Layer 5 of a small transformer language model trained on English Wikipedia (8 layers, counted from 0, width 64). Numbers have three digits each and are written without spaces.
A neuron adds its activation times its output weights to the MLP's output. To switch it off is to set its activation to zero at one token and run the rest of the model.

Output weights of the MLP neurons that the questions are about. A number n stands for (n - 500) times 0.0017.
n3: 467364479469644492491433599374733442622714351663689381386504473459573494469456540566538243699424545520476262357743540497697550770494387619474522487524371362525524471882582427464480459579422439
n8: 378626380420312464539500452359625592446390379636604539553425557512485585356454419430422531506651719414428373464426422384347707529731409452500359300406320691551434527768562492482404381502634650
n10: 624593517543322471481522514621490568309433368633406478477479509446266450487635663528400628677445599440521425292643667686383569145558274206650453401419556458581553579908419375308617603545597523
n20: 524463694408561440618513336496615514488475538430478468474308511532521415650488605595471461531640463538556587384361472565639552481283526493283440525354616287505776342340724587603342301615461502
n23: 420617358082499430602454502480385441535501607463543551506451222593549309452640395573650587646352462603489498494399526432503508468449315458418685606622425599615570459505493492763663597350436574
n29: 245403390399459548254747651610340434454451477446508443438372442294681599500579551390589613451482507532458507733517639556488601410714444302450401444541445617484457572573369476448439525483541548
n40: 709270521653597587557520278380457549469599659518472274654478498315641643719722376478117457509333464542585457483496489564313503452714558492537665512582356413521564496502562446244571389463358452
n42: 401467372417573573330471653551336551562493543491497487631300656341308434421420519434735397300510387297514661666473344401471401793400268459500636579616483534523476793560509384533333434424627512
n49: 459508613426464324686429508616434553255413361637301559539517499345323332431426430353559348570409545665531518610488569408675417745573646453342640399481568531372388537386555659461300487454570388
n67: 451439555425374349621581654455515620553591760693438631451628466474467331513532358357327465381629569476459466613561357431525332610538513324561299568672252691501359549630478615505586377468525567
n79: 436573545398389718602587625563495593654667558686675592533586439482587472278479441517434555546590460680537524475362609648519523734430356337398414511592640890528476709970366644410446544347460502
n82: 488585373413487682270612510588433536601464383500416501615326705477509503551687482562563599512426606319326410375695519604231279655595546403472323650557463576331648408381570280397609434606441325
n85: 540358338551526515558434563623330394310556618433496511469487496592629529727578514617457284620599485427463575619487492496332370753174388472577686482611536549405317270597572561556426304468507572
n87: 425404440700470475494266451556467514402488522386424667424606484410638657678335528405434486659569530439550517405509340439606765821654536383693652429381444617569589483228446336364272545550546621
n123: 732596406506440512575674572549279509285604399534626345478489346667491556650540448561513580536589481700705544239466410579490636309298364400470291437610643339534344576774532559391555350439528657
n127: 648498489516560509662422407480445639529594574435538605714754549574481394421557358516787621471669316408510478570701544544392457331481392318490573622741592611474727501383403254397703604297787416

Each question names a token from some text and the token that comes next. It shows the activations a of the neurons there, in the order above. A number n stands for (n - 500) times 0.023.

Then comes g, the gradient of the next token's log-probability with respect to the MLP's output, scaled to length 1. A neuron's effect is roughly proportional to its activation times (output weights . g). A number n stands for (n - 500) times 0.001.

"st", then "able"
a: 474376505390208502475480501441499553500498485550
g: 593392423421616550533530553778646703648552387349434518463565448348476743525560733730399514456670535503694368455367659508572787611664505401399541491410716529286344444497451318448446267430613419
Which neuron, switched off, lowers the next token's probability most? n23

" place", then " in"
a: 489500492475512536501507495492490493501500424457
g: 478476593548524542567621367480373502405418642383388487791601491271817689409749390535606358556582489522025597516461570542364487562373376649532581426426576426468518385541348369514657558547585371
Which neuron, switched off, lowers the next token's probability most? n123

" The", then " All"
a: 499513484507386506489462509512499501498496475500
g: 625359725453274373648420295450468418613512321441790539478782415655639511625335409380422647488383490524419377597416428579536607622433474426497718494513724614522581438505647505578449229240419434
Which two neurons, each switched off alone, lower its probability most, in order? n42, n10

" c", then "ard"
a: 508497496506244501506514493512484452689506506496
g: 401459378401665478749411486734428228480507330428431350430352512676530366348416602455432479586343513591459519714613580439768539565461583509436680527318536447457528524681480583511535382106738435
Which neuron, switched off, lowers the next token's probability most? n85

" B", then "ast"
a: 503511490471428495496480536501486506495505548495
g: 630517553697579666367614710567551336532788608409677579754520543653704298365490714551557339440235556327404455556524399435344457473585418750658645667498436572330487489491385476531361467536482486
Which two neurons, each switched off alone, lower its probability most, in order? n20, n23

" is", then " dep"
a: 523490476469508519505501509556485506497494498500
g: 306485502439758524523560317318396430591473438586402586618514658451417504285429299496643542603599568283654452345555599713345466562565545392506612515518179535693399466575664595481676782435659673
Which two neurons, each switched off alone, lower its probability most, in order? n20, n67

" Smith", then "."
a: 508495501608518482489486484488498484488503490492
g: 450533352851498626581588548229463452433342536687545652477507482443576380255523559463481337567591694536669501549476563659461438589618553321417392575617338402402553812361754562419623326332415521
Which neuron, switched off, raises the next token's probability most? n20

" work", then ":"
a: 504497492555514496505503501502494517503555487479
g: 413575532461373327451420693760399571338667419435410713334585516637491403518450491565318438510447575632609611545329348467491652410692438511509553502516567623779316572501364507550252349876613575
Which neuron, switched off, lowers the next token's probability most? n87

"u", then "-"
a: 506382509507491485506472502498482500504473534497
g: 517732706396395668517509693644682468404478528586453636429565606521427317636667630743471588631366600469631772499407455559521600378509520599488703515469699392447131483494644431326566417329402425
Which neuron, switched off, lowers the next token's probability most? n8

",", then " from"
a: 508537506493520517502495501492681498502508579539
g: 329587495463317539568488543313496661508289601280414581631714517386367487330584390388415427571581580513155477436587343341555383603385427400651486603443529492184512309474624442380724678577638574
Which neuron, switched off, lowers the next token's probability most? n127

"oci", then "olog"
a: 561508473500493515510503464484516510463499485497
g: 424409375727303471449483985382560351404454516633480388395389580488383488624501419466467527419461244599594485433271595453426280348469582411556644662585543482457281264576409571330522479371488576
Which neuron, switched off, raises the next token's probability most? n85

"ches", then " media"
a: 514509478537499573497451542482489480505484504498
g: 798375610640578545607411513452675577567475496679715112411402298539733517562405367514400635471574424354615472435354388477566575483651578690532418397260325527413427475563519691521437618611315461
Which neuron, switched off, lowers the next token's probability most? n42

" of", then " the"
a: 514498519505499494500501500529488485501513495431
g: 450600272539473456527354528599599557394361439602633420276695630336476569468451502309502468286493389805689491705507392397599712588570467600414458513479486561204529656452179480542452624702457381
Which neuron, switched off, lowers the next token's probability most? n127

"ag", then "ers"
a: 451499479472478489498501509481495493390506474497
g: 589609347532462529485498404480645336587437462369593402542524531368421203320518571456769316603239431608706821340442567380569421492423384529397684487426305526431533459670429410407525672515358237
Which neuron, switched off, lowers the next token's probability most? n85

"its", then " are"
a: 379512481473506719462510500494497482489595500442
g: 527329287580486435542515552608381459652679478240507773633364377689080465417457631592365512452451669415736567481549411482442552342619555474586711693634509383436488345503594479384641485442498394
Which neuron, switched off, lowers the next token's probability most? n3

"ed", then "er"
a: 455368567504491522504459500511499472501487498529
g: 511431547458451364634287529534511471490412226484135388426536495233808356456578613471594464506319319453587315339623593588781632533293425413618437502487364503577436480465617434576548675634531426
Which neuron, switched off, lowers the next token's probability most? n8

"ic", then " town"
a: 637489498480502494460498470468466505520513495480
g: 497547470463708509696593204277387488572444614420446735451479480683378295177557374591450412448563543667393556398168601644465522492588468550680679602338306477575526530622418470668611441516559525
Which neuron, switched off, raises the next token's probability most? n3

" forces", then " and"
a: 490496475544500703491419503482503485502485501489
g: 562552390318533666498591418780564287430492381447438106607296564492326556415402641455603584500419560102531563331472439495407336448510322411443481468558456548289490405630385448383601388453457341
Which neuron, switched off, lowers the next token's probability most? n29

"-", then " "
a: 507558498510528512490504500507491468495414501479
g: 279495360264424346349563582702409564448428534323315560417513537569486463623511518518395158607493632629427390608404575651489467576463458445586753522311575439551289574504841733658512558451419641
Which two neurons, each switched off alone, lower its probability most, in order? n127, n23

"9", then " Nov"
a: 493500491475503491504505493507501485523501494502
g: 550332555666437542432412505549490547409659453621676418439392564350433489164634320428503674376198362458384601572477606698492570457699360508586556450393548692177499502615284482578428463439447251
Which neuron, switched off, lowers the next token's probability most? n20

"ats", then " of"
a: 506501475474498870491502500500486499500540496530
g: 494530507588389452418593509606514483257618486351505681564522530646463449390648669472414425375540315466426303425232718549479460434497421458578523563701667611323644297514169426770506751589652585
Which two neurons, each switched off alone, lower its probability most, in order? n29, n127

" mov", then "ement"
a: 509493502490495499501500493499501546588515484499
g: 538162463437278525448549501561425659634438672452626484606430463463483407489443494499454365595301471688357408521650638687522679493668581442270391491303679366479407648529685593345488796647706539
Which neuron, switched off, raises the next token's probability most? n85

" En", then "och"
a: 508492477500507503510527480493490542500558475496
g: 331363472763636612483319619295394505527631311582321522541348602667325588657440277370545424490497525615588544670365727493440573555504670547609455496302674540535504815524539349381476694617397545
Which neuron, switched off, lowers the next token's probability most? n87

" R", then "t"
a: 516514475502438501510509485492493507509510481508
g: 480522468417569378572565329356572288645610656621795474601372591542403328612624647549522501626567624578490458674561470525613513568620537452591441481616311553840329472571228577814433438462263492
Which neuron, switched off, raises the next token's probability most? n23

" turn", then ","
a: 519488492503527529465488495500506500501474514506
g: 539546609517590652407496614508467570260640354418541798324515553704412303326611202644573342446611700472747340524493546396640466451707555403584546467573538501434368644573593482433689513231562493
Which neuron, switched off, lowers the next token's probability most? n40

"ed", then " by"
a: 487499708491499506482489484416519485510490507516
g: 630571686733450436583398452699414436362703300408452433503410607525417536508509669654420421832534343527209440666526526319542577346382416431598282510822650504402507568600470445359562506581471628
Which neuron, switched off, lowers the next token's probability most? n10

" broad", then "cast"
a: 512491507501483496507494492321432486599488500504
g: 665593728589355204460494615356779507379667311601773436539753520445485592571422568487502446569426563481463321272368273434506421518352452579474609541409639417574614789414553428638573437394476549
Which neuron, switched off, lowers the next token's probability most? n67

".", then "\n"
a: 510480508486538488499510497512499451511501502739
g: 579487636437517440547512505265232589518569439686282518562707338517349303419742622502492606513490451284242373653318307591463609436393469522581525574783587573478156592468500531539594482460482528
Which neuron, switched off, lowers the next token's probability most? n127

"t", then "all"
a: 474493484491475500497521774514494505500694523503
g: 649437359632792342377611545720311519212384620708678537704542494631380467584602449470436488420374336542492424601682419415540338386646484429611599406454375373431312746572409448630424448477635626
Which neuron, switched off, lowers the next token's probability most? n49

" sc", then "ores"
a: 500489579515029508497486493458507521466582534512
g: 561420451534611270537424448509592609406810339599418530514714519413451477358504578586356765282242529461324395423772537578464725493475629656339463397498409509356708751551645422542605538488474435
Which neuron, switched off, lowers the next token's probability most? n23

" a", then " m"
a: 581486559500497527498504513524512492481494463481
g: 408415417537687608298592507489351534281466452402270497575371691299494617592548370384583305685694544498472489442491539528478678560538421557678364293722402597554712516448379493326371542837378386
Which neuron, switched off, lowers the next token's probability most? n29

".", then " E"
a: 527474493484539491504508544500489461518500575651
g: 684614459654526480579467407553670549391675673417592582466444355577354503441632552587466314378676582523726469334674525442510506444520401664496476206210543323793744502543539616514560474732546668
Which neuron, switched off, lowers the next token's probability most? n123

" not", then " included"
a: 456496493497497506491494494536500500505502502492
g: 438537663223292215544479731367480498560794653351485568472455155493574687269475484501460559404642551588630402622530620567563583611498589586398764402521456464547565601554591393338627546434574568
Which neuron, switched off, lowers the next token's probability most? n67

" a", then " hig"
a: 671485569499507508507514511538510494452491477499
g: 582306406519328453402369437668530485432556829529681580480699393611464456369800468452466412252498633577395401502482466730293363517383555432394573493275629307436473423479615526655642233497578511
Which neuron, switched off, lowers the next token's probability most? n67

" te", then "en"
a: 498516501505416516520503501504509490662509490504
g: 438543382580409431685560398500505565588468450482437578466214542607494461558377353346728518442695469462442661716382562649658366710507410502536731467256417688548517561543269283501510305807567381
Which neuron, switched off, lowers the next token's probability most? n85

" Sch", then "ul"
a: 505517469520439477496509500497480563483540554502
g: 577729445678180392506461529714591577465531648667446495543531514609822477666620445223622361582617395483411574493705423587468697584615541262458434343689371470374374497624432437518560528658520392
Which neuron, switched off, raises the next token's probability most? n10

" tri", then "ple"
a: 501493502486577527515503497501495510444511505496
g: 589608374394479740372417489526689576530408605336544397658478531592341651684707507510666606448379505542566280549349489443654496267269672437625557544627394460731425614569758663417475480280351413
Which neuron, switched off, lowers the next token's probability most? n23

"t", then " Hon"
a: 516515498519486492481431678498493497511535500498
g: 337595601505524313397520451576483736447463678652637552390381559585730322241566502489429510439450268671507472675589567633456447639579539564575726492507747673525443515588470243670520357205377516
Which neuron, switched off, lowers the next token's probability most? n49

" as", then "k"
a: 512507493492512537508507499487585501548500500477
g: 458438452457718574496550582679430426634501376413459496617431462497448627740355620416745577632549410520600499614674568505594595161420558768480665579846455476564481505536360458584356351344409233
Which neuron, switched off, lowers the next token's probability most? n29

" media", then " research"
a: 484503489477497545536478496499498498503492489498
g: 606468580422666591585398283537520614526635839476311360541386391512587500655542511499374563321575627398371529284394541429429441484415514581635529182386422468697431516526616853592646709556455640
Which neuron, switched off, lowers the next token's probability most? n40